Layer 6 of a small transformer language model trained on English Wikipedia (12 layers, counted from 0, width 128).
A neuron's activation on a vector x is GELU(gate . x) times (in . x), where the dot is the dot product.

Input weights of the MLP neurons that the questions are about. A number n stands for (n - 500) times 0.00062.
n26 gate: 561,475,475,573,435,352,593,483,367,556,677,735,774,533,251,488,575,521,571,483,471,559,585,316,342,450,407,681,569,475,300,249,588,562,663,267,529,391,526,221,470,327,521,388,549,579,437,285,504,484,636,210,713,425,884,273,623,542,488,466,504,429,610,736,590,581,462,549,450,548,308,480,647,616,716,418,412,227,444,537,629,330,618,513,454,231,576,492,661,415,316,512,433,625,541,346,251,388,120,265,467,651,633,828,643,467,577,279,627,512,386,458,483,537,449,625,534,400,310,280,719,521,577,508,475,529,551,357
n48 gate: 727,457,756,591,556,137,649,679,666,244,630,554,470,620,458,418,523,631,825,535,488,563,551,520,516,500,516,384,280,442,599,419,516,374,407,519,550,515,611,523,275,253,297,323,504,570,601,531,292,314,449,484,450,345,545,342,610,403,527,618,585,314,535,388,341,429,738,693,419,343,437,662,477,739,365,424,625,519,791,458,438,523,477,484,360,472,480,523,398,531,473,346,418,694,709,662,427,671,496,464,631,564,438,410,685,481,385,603,341,634,622,614,594,311,540,298,559,628,480,525,684,736,417,631,608,438,437,329
n67 gate: 642,605,385,230,597,489,574,413,553,559,711,296,384,763,492,673,496,582,427,562,631,586,547,763,527,675,454,449,528,504,273,477,512,327,519,485,371,604,555,420,242,368,662,668,504,359,615,469,634,553,446,441,784,527,625,563,365,584,621,337,722,554,691,679,496,419,535,549,614,289,614,642,303,488,675,532,473,606,472,410,366,568,592,543,623,406,434,446,713,705,439,405,331,515,500,554,424,280,672,527,523,294,443,488,265,218,457,489,541,496,744,481,310,478,621,343,465,508,496,549,504,535,544,322,743,211,609,380
n73 gate: 679,352,402,395,550,407,400,417,406,253,285,410,525,568,436,426,449,448,654,223,509,978,365,649,352,475,608,118,601,500,321,389,392,466,667,756,572,343,250,585,469,292,470,538,496,572,594,595,434,596,392,177,761,410,897,736,755,568,429,522,694,581,613,453,404,360,517,412,853,571,465,350,461,544,377,394,582,546,307,278,573,657,788,461,466,373,565,354,418,223,461,487,466,637,492,455,525,535,393,439,419,557,670,440,362,474,696,567,554,563,565,617,439,417,535,436,764,487,673,702,386,522,446,500,559,470,605,420
n76 gate: 298,442,496,703,440,317,612,477,359,436,596,668,440,654,439,301,217,419,262,585,460,558,303,635,464,728,518,582,591,531,450,624,417,635,306,416,382,449,835,685,724,429,509,491,418,311,456,336,477,457,402,591,434,474,635,487,547,676,587,522,747,429,509,364,500,470,420,565,540,647,861,521,473,791,421,701,385,422,273,439,447,504,491,370,641,572,760,531,192,420,496,592,385,544,280,550,456,514,337,572,452,427,680,207,440,267,581,695,612,439,620,746,808,440,541,111,580,452,152,432,421,316,304,679,902,522,639,452
n86 gate: 724,484,585,548,662,592,705,396,500,528,267,403,599,573,473,578,371,583,636,591,516,389,769,854,702,658,586,444,600,414,563,624,374,576,310,504,389,259,520,523,226,461,804,581,694,407,422,363,284,355,409,331,504,547,478,684,743,678,424,532,286,481,579,635,671,489,668,394,515,625,417,534,727,476,392,576,371,531,460,447,477,338,512,630,368,496,362,645,508,575,336,539,336,271,553,673,600,436,547,532,407,544,597,332,423,450,651,283,303,381,429,661,701,402,484,508,579,488,264,408,508,591,308,446,546,363,528,553
n87 gate: 692,322,751,537,348,588,418,523,446,454,257,500,649,460,553,634,572,505,554,409,459,637,801,587,231,736,604,500,569,693,326,114,406,482,424,214,691,444,753,652,639,418,464,246,588,200,540,586,500,579,646,403,720,478,315,274,333,710,284,418,351,554,514,291,482,439,545,298,531,514,592,321,365,311,571,486,320,553,518,518,487,855,662,587,487,473,746,486,441,541,833,522,527,742,303,534,460,472,625,523,549,611,482,184,514,313,482,245,592,319,609,609,450,404,537,792,705,330,264,496,566,450,370,620,709,288,537,408
n126 gate: 765,371,601,531,547,353,620,356,478,468,362,504,667,330,487,466,702,298,618,518,862,375,625,617,469,531,469,378,776,342,657,469,592,776,675,417,843,479,658,347,254,473,284,474,509,758,408,809,351,629,558,459,614,500,353,653,577,574,513,491,779,347,397,635,482,551,451,616,884,578,410,180,310,563,396,464,645,296,770,375,351,409,403,536,561,401,531,708,571,336,425,504,416,658,358,388,365,284,408,419,649,709,570,597,413,522,487,547,556,396,553,584,411,274,590,285,794,557,558,751,535,398,373,443,465,372,263,427
n138 gate: 583,607,367,525,520,631,570,417,444,433,337,459,536,363,532,543,269,459,440,537,593,549,533,488,591,600,357,504,479,419,611,738,780,337,528,548,440,480,757,343,500,668,273,203,437,730,460,618,508,334,197,333,476,496,717,825,366,621,587,594,554,379,414,624,620,672,296,543,512,555,653,590,439,708,576,759,419,596,330,651,516,472,382,562,330,418,459,512,545,238,739,412,589,197,417,638,95,421,476,537,311,688,391,407,626,484,484,353,638,389,312,639,553,484,562,654,496,694,569,504,552,352,387,640,552,614,570,361
n144 gate: 584,353,461,448,416,469,528,343,539,407,392,382,423,597,449,692,476,516,480,643,429,727,512,793,616,496,306,645,448,379,444,371,385,435,465,699,500,439,548,414,468,559,571,219,565,660,606,342,637,446,444,358,657,797,477,413,508,496,546,440,429,359,735,558,628,421,559,642,445,553,444,504,405,524,325,346,327,326,572,608,551,535,657,329,375,644,432,500,500,532,602,352,496,371,534,663,91,432,355,416,438,476,379,587,508,504,332,362,638,539,472,857,440,431,452,614,714,500,544,486,779,663,318,636,694,43,552,450
n222 gate: 675,377,546,317,726,175,479,487,600,565,459,588,577,508,430,512,617,692,766,623,425,432,470,683,360,599,458,650,337,517,292,446,557,406,592,467,727,443,466,388,617,530,529,583,516,758,421,433,380,443,428,474,408,879,780,395,239,313,590,301,500,608,593,777,543,339,471,325,330,379,325,366,395,805,670,586,601,591,616,312,467,533,605,381,496,547,335,773,424,690,692,392,437,496,524,484,405,491,500,585,388,681,496,567,621,322,440,451,459,475,492,677,559,90,483,450,306,662,563,727,319,441,258,607,504,399,381,426
n250 gate: 403,492,472,512,261,480,605,598,615,582,492,616,636,358,654,569,520,573,635,319,460,557,528,390,613,571,761,500,393,528,476,341,654,426,603,373,709,188,235,611,331,504,520,401,570,409,560,356,570,718,306,636,735,536,416,627,636,627,817,323,632,305,201,338,350,389,408,527,583,591,463,632,288,561,453,364,656,433,488,480,460,465,456,548,671,354,322,440,580,673,807,401,249,627,558,349,524,296,357,415,587,607,302,592,426,417,528,379,620,680,452,609,452,376,813,576,383,548,613,507,622,666,665,535,401,396,492,523
n288 gate: 496,487,554,525,532,447,425,793,616,440,500,641,694,603,307,488,504,479,488,701,600,424,462,449,513,447,492,415,364,359,310,252,331,724,380,318,385,500,763,624,388,374,517,422,735,306,641,750,611,228,555,564,616,384,286,580,702,814,512,563,677,426,517,537,187,224,404,723,562,233,500,613,421,585,418,667,471,295,313,642,529,455,804,555,504,377,458,492,492,416,338,591,674,488,589,449,595,555,517,348,488,534,595,517,758,558,525,646,322,418,592,613,571,528,246,508,424,525,278,681,324,718,608,414,262,671,361,455
n26 in: 401,191,447,500,517,509,366,486,469,586,725,597,354,316,579,208,421,230,386,616,584,723,263,446,769,675,522,577,455,636,536,808,417,310,760,750,578,692,604,482,441,415,756,391,367,360,649,332,373,629,817,596,328,531,230,440,603,535,353,620,525,597,616,378,482,428,496,483,539,418,293,440,376,355,635,227,513,465,405,655,531,422,504,308,412,267,585,438,411,504,610,885,460,869,461,375,465,401,711,590,320,677,618,425,573,482,792,694,491,509,335,473,594,616,738,364,286,482,580,432,383,250,509,474,539,438,639,379
n48 in: 556,215,427,529,346,408,743,517,354,592,384,500,615,589,621,398,533,521,451,657,598,545,434,512,343,375,586,404,303,231,338,419,730,300,492,541,452,524,391,411,589,446,586,581,365,322,411,496,517,703,607,664,362,419,395,575,448,488,448,484,600,634,314,633,400,810,340,452,362,411,812,555,373,328,419,609,414,633,333,540,423,617,578,219,374,575,483,791,706,447,398,302,553,667,476,523,674,613,520,475,658,601,549,803,669,532,421,468,389,476,364,607,512,310,159,423,624,358,377,500,391,517,555,762,911,623,475,504
n67 in: 395,532,492,317,469,512,524,500,468,414,578,380,356,563,291,473,496,760,433,665,248,472,569,459,654,318,436,459,320,234,99,560,433,539,428,330,476,488,573,508,434,677,504,603,516,516,472,600,541,691,310,451,536,615,610,473,356,536,625,496,368,409,577,382,736,554,572,733,801,550,374,372,296,709,378,590,767,437,488,703,583,697,540,468,603,682,476,564,367,367,683,607,480,460,710,316,382,337,460,313,540,270,429,208,603,472,610,660,714,555,544,496,520,523,273,476,250,417,516,504,366,440,623,807,539,568,508,636
n73 in: 355,828,385,335,599,450,500,631,712,579,513,615,359,424,631,341,313,439,275,272,397,500,682,574,340,652,436,675,439,445,509,407,536,433,593,669,681,496,487,314,386,491,479,792,296,551,424,637,347,508,457,548,793,547,329,545,355,572,567,474,633,245,699,420,409,627,573,529,631,805,543,277,376,531,496,562,410,487,544,383,373,761,526,832,717,517,802,376,414,517,287,403,743,530,729,536,508,570,602,235,500,548,585,222,451,568,578,463,301,471,319,440,745,628,435,798,547,683,418,291,454,405,373,504,458,427,383,688
n76 in: 701,398,669,542,296,149,278,458,500,439,729,289,607,623,609,355,592,575,692,634,688,588,602,654,500,650,352,420,585,445,276,431,644,563,623,359,572,797,767,495,301,421,596,632,478,454,413,279,651,670,454,656,463,468,469,367,428,646,383,940,465,244,537,486,561,328,620,724,486,605,575,553,537,317,486,491,766,590,514,312,413,527,436,384,491,561,574,758,421,172,358,313,899,509,522,327,455,786,486,416,555,320,641,514,253,377,523,433,670,378,736,380,579,415,575,518,319,459,403,425,590,523,226,274,486,284,901,648
n86 in: 665,266,602,669,643,522,622,662,586,387,619,613,482,582,623,583,462,496,466,542,432,519,542,677,615,717,435,671,512,406,658,466,579,652,413,744,321,712,457,436,328,519,500,346,559,474,496,553,671,408,641,352,391,383,749,321,592,496,341,336,339,523,619,451,388,555,435,504,256,763,496,496,614,516,317,629,621,459,574,496,353,440,496,550,338,554,718,489,504,492,421,560,617,259,622,532,481,368,444,200,598,473,421,473,433,522,765,485,710,604,508,615,641,405,411,572,431,477,374,233,336,359,380,407,429,386,807,644
n87 in: 449,367,695,238,441,474,584,429,275,478,402,308,385,604,681,609,692,264,704,637,500,747,416,544,602,388,553,339,478,265,535,765,559,560,504,353,246,399,464,301,356,346,509,504,270,435,656,815,648,402,584,433,565,465,354,378,517,422,556,390,512,622,385,332,673,529,645,462,322,468,593,610,237,388,496,563,496,362,366,509,635,655,434,376,500,407,774,465,667,544,526,561,387,483,913,224,776,420,665,509,561,329,556,399,351,582,624,436,729,599,452,844,297,462,691,352,214,470,469,488,509,703,593,517,646,141,425,445
n126 in: 417,391,348,532,673,390,468,523,207,588,755,478,578,496,540,324,513,377,527,604,451,269,627,509,564,496,563,73,348,509,482,522,668,592,268,531,394,357,692,593,722,527,666,327,531,531,683,787,431,727,690,417,295,300,551,396,478,585,601,514,428,500,391,673,459,668,644,330,558,389,933,622,491,413,416,546,572,447,550,754,629,646,271,468,558,468,183,406,748,640,442,433,375,580,522,466,429,239,558,309,433,601,504,774,226,655,359,404,483,522,685,762,672,504,733,652,758,585,518,362,416,735,375,425,889,464,673,496
n138 in: 343,321,592,653,441,560,519,524,385,358,673,581,324,508,405,636,585,629,458,620,415,426,519,531,488,713,659,382,705,508,348,534,484,470,469,492,549,437,645,408,298,570,396,393,684,779,343,307,263,387,504,559,569,500,544,678,429,653,496,597,424,646,605,702,473,533,222,650,313,643,590,575,562,689,420,563,473,576,512,598,148,549,281,255,439,746,461,272,729,461,700,595,385,332,459,525,561,484,270,477,527,302,649,265,309,569,645,523,631,470,488,504,469,534,477,523,550,481,516,584,606,426,418,599,219,569,668,628
n144 in: 576,256,527,702,586,523,488,421,519,304,290,345,492,238,492,440,228,595,597,763,500,299,307,468,575,738,664,556,348,616,618,264,618,351,566,716,469,496,512,539,275,621,477,400,318,542,604,352,588,751,496,584,601,485,548,665,791,369,527,512,526,659,701,504,492,504,500,481,585,657,532,443,578,424,711,364,317,435,385,424,639,489,516,480,457,484,606,551,359,727,597,542,481,527,428,427,438,381,504,737,670,268,592,586,484,554,532,470,462,534,261,437,265,572,207,275,680,454,441,549,596,641,302,370,358,535,524,580
n222 in: 224,592,475,496,592,540,820,479,541,475,650,537,416,414,414,559,574,727,303,458,653,429,442,597,416,504,649,382,517,545,714,553,621,682,508,480,691,436,433,516,483,508,455,390,528,512,381,570,674,500,592,555,422,623,260,452,520,557,645,733,558,553,442,423,315,730,459,641,508,769,307,576,430,369,614,564,483,516,563,577,627,594,331,287,229,378,292,512,172,388,236,602,768,873,387,698,488,584,681,517,864,466,238,483,355,373,517,472,484,375,645,471,558,564,538,512,313,422,533,351,403,279,428,569,378,843,621,488
n250 in: 469,564,539,355,565,295,572,444,598,679,539,311,369,621,469,485,532,267,559,484,532,572,388,601,544,301,699,476,484,563,761,598,240,554,614,390,523,176,552,735,545,317,488,621,515,426,406,639,472,546,580,659,610,527,376,462,508,504,546,552,530,233,652,371,564,553,246,592,574,504,363,420,492,561,535,569,381,446,217,539,476,115,536,416,567,424,528,409,599,484,681,465,567,496,377,601,691,476,425,829,300,252,383,393,582,508,283,338,569,508,540,687,480,473,657,264,412,806,659,636,636,404,553,290,336,591,396,334
n288 in: 528,719,471,479,629,659,340,675,653,389,308,350,342,265,549,636,529,670,732,790,312,344,508,551,589,401,580,820,517,550,365,434,613,565,604,335,447,239,632,301,178,605,871,314,472,405,446,479,350,626,500,341,616,645,587,207,524,748,614,307,551,595,525,768,301,340,500,703,508,513,432,460,371,517,636,582,283,697,457,276,396,463,550,441,454,530,298,550,345,471,542,752,691,608,561,382,492,611,401,504,579,667,360,500,440,347,593,581,472,341,424,609,571,472,513,620,332,334,701,289,475,517,456,442,566,546,483,516

Each question shows a token from some text and the vector x that enters the MLP there. A number n stands for (n - 500) times 0.0095.

" ": 485,562,502,356,436,506,443,402,504,447,513,464,507,417,437,524,545,525,472,395,554,384,521,392,466,373,549,282,667,559,398,467,506,486,437,561,401,660,300,415,648,525,600,562,417,518,603,519,468,484,701,419,508,535,517,507,507,453,544,508,514,459,464,523,591,773,591,304,415,503,544,625,554,447,511,530,504,496,633,514,450,529,616,361,449,497,492,558,589,534,533,592,380,447,336,704,704,459,527,411,568,510,577,610,527,446,496,345,444,540,580,625,389,656,476,520,437,616,311,165,528,509,535,369,389,605,550,616
Which neuron lights up most? n288

"u": 466,565,658,590,430,652,511,464,425,554,457,381,501,333,521,493,380,693,415,444,464,522,646,414,373,344,676,518,499,376,416,653,265,302,454,476,378,428,671,521,577,447,514,672,478,429,571,612,488,652,443,598,519,665,344,580,525,340,578,548,501,516,386,452,481,613,484,480,502,341,545,545,635,627,576,602,421,466,505,383,287,410,698,614,647,487,569,469,500,502,436,572,405,531,457,585,654,296,361,534,435,503,567,557,561,491,451,438,504,470,324,338,391,535,512,519,533,517,549,696,642,724,402,442,539,409,525,435
The two highest activations, in order: n250, n222

" or": 626,522,377,461,450,512,350,391,493,572,516,260,521,516,675,397,465,604,517,572,427,555,547,460,259,510,872,440,537,537,370,549,435,370,658,521,559,586,584,502,439,682,437,399,456,502,535,493,609,608,405,418,442,440,566,542,465,382,349,434,331,392,511,306,686,498,567,490,576,807,628,496,388,438,476,485,400,523,636,350,383,564,519,525,535,553,530,443,477,581,485,633,690,566,345,414,610,725,587,451,465,442,488,495,459,608,540,442,490,451,684,559,464,418,580,451,563,515,495,260,540,483,547,450,626,535,531,389
Which three neurons fire most, strongest first? n73, n87, n76

"us": 288,499,439,667,529,554,432,417,462,400,451,418,379,531,548,346,507,397,617,512,380,674,507,588,324,537,553,396,283,408,614,494,586,344,467,630,397,540,572,487,491,580,454,540,591,615,440,659,688,667,559,600,446,481,608,610,624,444,529,482,360,570,427,651,555,560,627,456,416,629,603,503,487,407,485,254,636,533,490,402,522,473,696,444,570,258,293,505,580,427,586,761,643,443,480,590,428,622,417,369,437,326,359,630,557,486,517,533,604,491,440,373,475,424,339,597,428,496,628,353,517,450,550,506,542,479,441,537
The two highest activations, in order: n144, n250

"m": 504,427,421,727,523,586,510,514,565,471,483,585,457,498,486,569,563,390,494,563,452,736,489,443,495,353,451,390,482,425,504,544,400,332,534,440,580,588,600,473,465,606,412,647,541,519,456,403,549,517,523,451,496,392,573,339,297,808,538,462,526,304,673,670,663,632,427,484,609,428,348,390,483,542,431,439,735,383,393,353,326,445,470,496,474,511,434,321,566,507,566,742,448,399,480,564,352,729,501,494,577,574,747,389,519,374,403,477,584,562,428,552,507,547,274,596,565,441,622,414,567,415,457,566,459,455,565,572
Which three neurons fire most, strongest first? n138, n26, n73

"9": 391,466,344,510,553,733,493,658,766,718,460,602,385,346,434,341,468,640,473,507,337,683,502,513,415,520,516,384,438,653,300,495,465,376,566,475,574,467,693,471,536,590,538,613,444,453,520,559,538,438,447,524,408,474,428,446,506,508,552,497,434,619,453,568,403,444,463,512,473,468,421,500,556,520,520,543,584,404,697,496,371,254,647,566,418,463,517,788,477,433,511,650,631,492,624,656,588,607,491,489,462,528,555,552,614,441,470,455,302,361,537,298,516,535,561,535,341,412,665,410,431,438,443,536,561,635,423,330
The two highest activations, in order: n288, n222

" be": 578,600,468,509,591,451,525,322,502,580,527,263,407,508,404,513,430,532,545,578,311,521,463,526,407,441,427,518,550,575,354,573,562,399,421,555,394,628,431,335,518,469,481,488,457,546,564,618,510,547,700,519,641,578,624,608,570,435,424,405,367,489,695,331,512,746,586,543,570,513,650,422,501,568,524,469,716,657,602,361,379,614,378,362,511,269,456,438,674,523,462,467,613,603,497,413,573,400,516,537,363,462,644,443,499,550,519,384,446,467,491,447,448,577,383,616,592,374,435,283,426,409,637,595,462,447,693,420
The most active neuron and its activation: n67, at about 1.8

"8": 378,419,311,496,551,588,390,647,731,748,477,548,349,379,393,395,512,605,413,454,415,629,437,406,438,488,510,444,418,662,386,529,478,370,634,565,504,540,713,522,597,530,495,633,457,431,531,525,559,529,397,448,461,461,367,417,579,467,573,428,410,607,469,557,514,515,378,497,434,545,392,561,579,537,554,597,505,425,594,527,353,123,690,658,461,539,590,721,450,395,408,571,662,536,446,621,584,672,516,499,526,460,556,591,653,482,443,547,378,438,425,304,557,587,526,461,384,475,685,470,468,478,493,512,554,595,430,287
Which neuron lights up most? n288

"ed": 584,556,503,484,723,511,563,389,708,491,362,427,377,635,556,387,568,541,509,565,405,592,389,496,535,517,460,475,421,587,531,495,615,335,746,586,220,527,433,346,502,452,575,621,484,499,443,544,492,466,265,449,316,528,494,511,350,429,587,444,606,433,513,341,525,555,456,514,499,535,336,487,572,560,263,626,586,544,319,308,457,452,548,592,525,555,390,443,530,526,409,668,601,531,474,619,631,633,501,363,578,533,602,487,522,661,413,492,523,515,600,311,706,478,681,454,437,436,701,430,368,514,573,550,537,427,371,535
Which neuron lights up most? n73

" of": 595,447,624,686,424,612,648,510,651,554,510,464,438,427,535,629,646,586,573,607,470,471,517,501,399,406,530,536,475,631,335,426,361,390,577,551,515,515,423,611,704,560,348,619,598,474,492,406,467,544,357,336,547,491,458,460,385,740,524,364,275,402,452,535,536,647,429,530,522,499,467,605,461,505,324,487,612,674,333,533,353,390,581,530,400,625,487,527,506,403,558,592,475,396,399,632,341,624,420,520,474,372,642,368,712,446,297,336,394,541,521,482,599,628,389,588,403,360,437,465,693,424,627,463,446,415,408,597
Which neuron lights up most? n138

" was": 452,617,451,467,573,415,409,346,483,444,626,270,344,474,548,459,402,576,401,415,431,426,414,462,459,546,579,341,635,520,426,430,515,475,603,614,544,650,381,467,466,444,606,503,429,545,537,700,667,504,542,556,545,582,471,523,409,300,508,379,414,517,619,336,436,733,468,421,761,563,604,473,449,474,334,481,646,621,696,347,376,593,456,522,495,457,482,377,547,479,449,554,576,487,496,574,492,584,598,445,454,465,717,505,563,573,496,503,459,491,612,442,445,399,541,696,539,459,561,238,600,556,485,665,505,591,502,309
Which neuron lights up most? n73

"ing": 418,445,657,522,556,581,472,446,462,513,538,429,491,484,563,516,779,373,529,525,580,429,733,421,475,542,479,416,405,436,220,565,481,377,556,536,435,664,461,660,513,346,432,467,472,509,545,355,552,531,498,476,453,494,323,617,532,526,427,429,462,470,487,404,487,669,519,591,508,325,517,509,483,502,269,366,639,423,497,404,462,313,622,575,557,521,469,429,596,373,476,703,382,680,369,533,396,761,524,541,561,565,607,390,570,528,575,395,389,642,559,661,555,403,574,591,517,322,532,341,607,512,578,642,559,424,624,388
The most active neuron and its activation: n48, at about 1.4

"a": 671,399,517,744,484,597,304,583,538,493,546,405,532,583,408,621,502,516,437,577,514,454,395,521,570,287,395,654,539,489,571,514,552,241,419,560,268,551,422,408,284,427,552,420,404,559,645,528,541,483,414,484,525,481,564,498,654,361,528,638,313,628,642,464,639,578,705,494,324,366,521,451,683,369,386,392,640,553,556,550,472,542,478,461,522,526,393,451,612,433,523,620,502,372,447,639,427,454,460,449,549,484,465,336,604,607,333,460,591,604,498,551,453,486,528,479,568,475,454,355,538,453,727,422,470,398,637,581
The most active neuron and its activation: n144, at about 1.9

" in": 436,544,490,505,603,674,452,394,592,473,392,450,348,433,505,493,662,603,698,477,469,471,623,300,606,517,631,345,713,547,360,408,485,598,476,492,442,613,524,529,678,462,420,618,498,616,574,494,477,416,638,450,377,470,476,522,372,596,275,400,328,354,233,370,491,625,533,490,502,407,423,553,415,548,364,314,435,459,603,429,467,569,415,481,539,551,592,573,490,493,721,626,424,528,288,447,371,500,475,534,528,477,662,547,702,340,558,330,482,579,657,579,469,545,502,656,476,518,504,332,546,513,654,575,550,494,588,529
The most active neuron and its activation: n73, at about 0.23

"he": 355,564,517,582,272,584,467,402,529,580,408,474,428,463,541,400,581,384,450,567,491,357,513,555,464,480,485,385,612,347,397,620,395,374,213,490,290,584,421,466,590,395,668,595,385,571,538,403,587,594,345,536,410,471,573,554,568,385,343,450,520,692,507,591,506,656,538,486,644,434,670,520,650,625,575,605,425,431,371,561,549,320,675,555,424,553,482,586,331,594,455,598,527,536,397,451,489,533,347,479,486,502,503,493,584,629,498,508,373,590,411,655,204,659,355,505,416,579,644,500,449,606,549,553,546,628,653,583
The most active neuron and its activation: n222, at about 0.15

"l": 436,677,560,641,518,407,512,514,442,574,345,632,513,471,706,609,457,453,438,450,620,556,401,446,357,482,420,443,657,468,362,367,513,276,522,524,525,543,681,361,443,393,457,687,437,510,555,417,566,470,676,574,316,438,389,436,495,415,475,586,430,594,495,538,485,762,495,451,418,706,581,576,373,469,649,603,470,520,564,403,541,435,171,591,741,600,487,594,496,474,331,567,467,295,556,446,419,683,480,582,491,580,592,634,479,688,418,378,446,331,515,410,452,499,513,514,490,492,611,425,641,443,523,447,468,490,530,532
Which neuron lights up most? n67

"ack": 476,533,514,474,534,609,452,251,557,641,434,520,570,375,593,392,552,426,536,572,430,405,460,627,586,662,457,502,546,485,599,767,531,271,459,429,366,592,500,412,413,575,592,355,525,592,451,415,378,568,365,526,307,508,439,552,334,430,485,301,412,436,479,311,539,670,612,416,453,452,620,618,576,362,623,325,470,433,538,454,589,475,377,626,387,445,463,585,505,489,421,568,538,515,532,401,669,765,618,596,474,610,541,536,524,531,635,346,329,665,619,473,506,448,704,665,575,548,490,457,586,385,311,499,602,471,514,480
The two highest activations, in order: n67, n250

"an": 680,489,476,445,453,460,509,464,617,626,449,329,453,541,534,604,427,799,382,613,385,378,468,496,617,322,531,361,503,429,466,486,587,436,580,334,241,665,672,442,685,349,505,550,581,412,624,549,448,603,484,525,308,445,525,543,530,609,560,571,292,653,326,486,581,513,623,326,467,460,648,624,531,368,548,400,421,525,497,490,546,622,533,542,571,572,450,573,626,491,430,360,648,343,355,468,581,427,475,384,501,465,473,634,509,541,498,604,416,540,447,638,554,510,348,618,538,590,400,294,461,503,595,430,506,616,566,422
The most active neuron and its activation: n26, at about 0.27

" and": 489,373,463,538,592,621,435,555,424,457,497,373,479,442,688,466,587,658,532,359,626,548,629,419,403,441,626,448,435,635,437,520,458,363,698,363,416,596,416,649,502,689,394,536,431,561,510,514,536,680,691,477,352,257,560,519,498,492,387,410,224,532,595,345,518,562,494,496,589,665,484,330,448,527,344,528,524,640,702,473,413,536,396,571,425,694,580,444,486,467,462,687,541,583,386,651,553,593,548,415,413,422,569,349,370,548,432,287,507,361,607,622,385,479,628,525,564,484,483,385,613,451,436,544,435,554,517,473
Which neuron lights up most? n73

"ard": 410,407,590,493,625,422,659,465,556,570,410,428,398,514,563,367,551,519,567,477,471,561,478,605,478,620,464,551,568,494,447,674,512,498,387,553,343,468,531,401,599,500,461,573,415,558,313,485,740,394,309,488,315,631,555,337,499,421,551,200,497,624,387,510,454,536,603,538,480,502,402,403,413,566,388,531,371,526,587,389,452,498,447,646,453,455,488,411,459,430,630,799,555,590,412,534,671,656,481,533,604,562,413,339,751,476,515,490,483,756,642,424,619,459,718,526,306,699,439,422,437,494,418,490,439,606,413,526
Which neuron lights up most? n222

"ember": 523,393,505,615,477,552,515,312,680,465,441,443,309,414,440,471,591,460,458,606,377,285,541,467,490,514,512,238,436,627,567,569,469,396,460,607,435,621,532,380,544,595,337,566,520,501,491,552,553,433,556,330,560,448,491,331,479,539,431,402,487,539,445,531,589,601,654,694,574,340,513,468,478,415,291,800,553,557,484,522,307,126,531,657,372,482,450,692,612,390,431,668,469,501,564,493,551,539,500,415,633,593,657,501,621,439,567,527,437,599,654,433,634,617,424,558,435,541,454,587,422,564,483,389,581,549,428,513
Which neuron lights up most? n86

"op": 434,505,585,622,604,392,535,531,606,354,589,420,649,357,385,613,402,429,408,277,383,457,422,439,578,551,481,599,527,503,508,506,401,431,469,513,486,440,513,581,610,677,583,401,405,710,454,615,562,673,371,521,330,520,478,514,683,371,462,298,458,569,707,485,523,744,450,577,457,438,704,506,428,482,682,367,537,445,758,428,486,536,457,380,386,447,373,448,362,522,434,423,370,421,476,446,477,517,439,530,642,688,636,669,431,633,481,450,467,586,506,269,455,511,360,467,573,409,678,483,555,622,434,596,601,455,320,521
Which three neurons fire most, strongest first? n144, n126, n76

".": 503,661,397,364,558,569,375,532,436,624,552,549,320,399,407,427,491,666,471,432,376,467,526,456,512,328,480,747,589,502,551,641,491,418,601,472,546,582,458,431,407,562,373,558,359,399,545,580,695,641,265,629,532,345,251,472,484,437,486,435,569,558,638,599,559,751,447,509,495,487,655,380,614,599,533,602,460,499,511,624,443,547,530,405,536,544,422,712,461,506,316,614,493,818,403,589,531,625,541,465,381,318,522,592,508,509,361,475,330,532,624,478,559,453,483,418,515,405,480,451,419,489,606,471,438,462,482,479
Which three neurons fire most, strongest first? n67, n138, n86

"w": 526,496,513,498,594,516,456,405,512,702,482,540,540,539,626,704,565,668,340,404,525,493,503,423,537,175,520,474,656,452,338,441,432,493,498,445,264,627,510,549,556,423,389,509,589,455,495,442,303,500,528,446,506,595,565,578,497,428,504,443,233,573,583,648,623,508,590,436,462,459,641,513,533,434,603,542,506,402,547,532,355,433,590,521,624,465,457,653,491,421,363,427,547,345,430,609,687,548,381,502,375,152,481,455,500,491,422,582,553,450,544,486,510,443,366,570,357,441,611,445,725,486,707,419,549,456,567,656
Which neuron lights up most? n67

" t": 392,466,456,507,597,618,446,347,414,401,528,599,558,533,454,473,552,481,362,507,601,400,580,378,568,719,390,527,708,610,511,647,604,311,585,540,347,602,707,417,366,473,476,635,496,476,585,400,557,472,494,608,480,517,330,530,416,281,404,457,362,544,469,570,558,681,547,545,503,473,476,527,565,568,571,310,447,460,432,375,671,379,478,532,572,545,561,432,468,500,241,652,480,539,647,661,771,415,417,453,538,651,472,369,511,578,597,389,626,536,547,507,419,536,534,525,303,528,527,377,390,277,555,547,519,427,494,481
Which three neurons fire most, strongest first? n26, n86, n126

" the": 456,542,346,569,466,442,552,448,423,430,641,360,579,397,520,327,621,485,441,560,496,268,326,476,439,492,389,469,501,539,691,434,509,292,562,456,392,692,477,638,654,572,595,550,602,316,539,574,567,522,557,580,432,355,483,546,531,345,377,524,419,455,513,558,576,502,471,504,626,426,424,424,447,519,174,362,533,596,632,449,329,507,503,481,609,459,585,488,471,544,504,721,669,359,565,489,481,571,541,644,584,393,607,539,564,478,513,434,556,689,601,492,583,553,712,402,407,404,584,329,693,493,500,537,496,664,510,363
Which neuron lights up most? n288

" to": 531,501,545,608,508,558,431,333,615,544,706,413,438,530,465,483,592,605,630,549,367,286,473,587,653,522,611,486,407,531,259,468,615,339,560,389,369,612,462,523,613,598,384,640,498,600,548,576,493,536,504,575,544,370,413,595,446,322,442,509,319,472,486,219,621,674,465,568,510,510,472,510,513,622,265,432,470,544,425,324,441,494,449,425,547,438,474,474,494,460,269,671,619,663,653,548,575,624,545,430,513,530,623,370,564,577,523,375,401,459,401,528,407,459,513,365,597,536,522,380,591,505,709,601,576,423,407,533
Which neuron lights up most? n48

"p": 389,551,318,451,652,596,442,636,652,477,514,530,500,375,547,713,554,451,349,596,498,442,361,436,362,621,452,339,489,520,514,576,469,354,446,569,492,467,456,489,567,731,321,539,529,384,400,587,488,520,367,577,264,339,493,534,467,396,387,590,334,567,450,500,717,537,542,670,511,643,365,517,380,444,533,546,559,544,594,249,563,461,526,535,446,619,493,522,560,510,358,593,490,439,445,448,412,656,648,469,646,279,678,457,464,643,599,571,396,698,559,490,549,460,375,548,455,597,598,430,730,449,396,549,531,474,429,449
The two highest activations, in order: n126, n288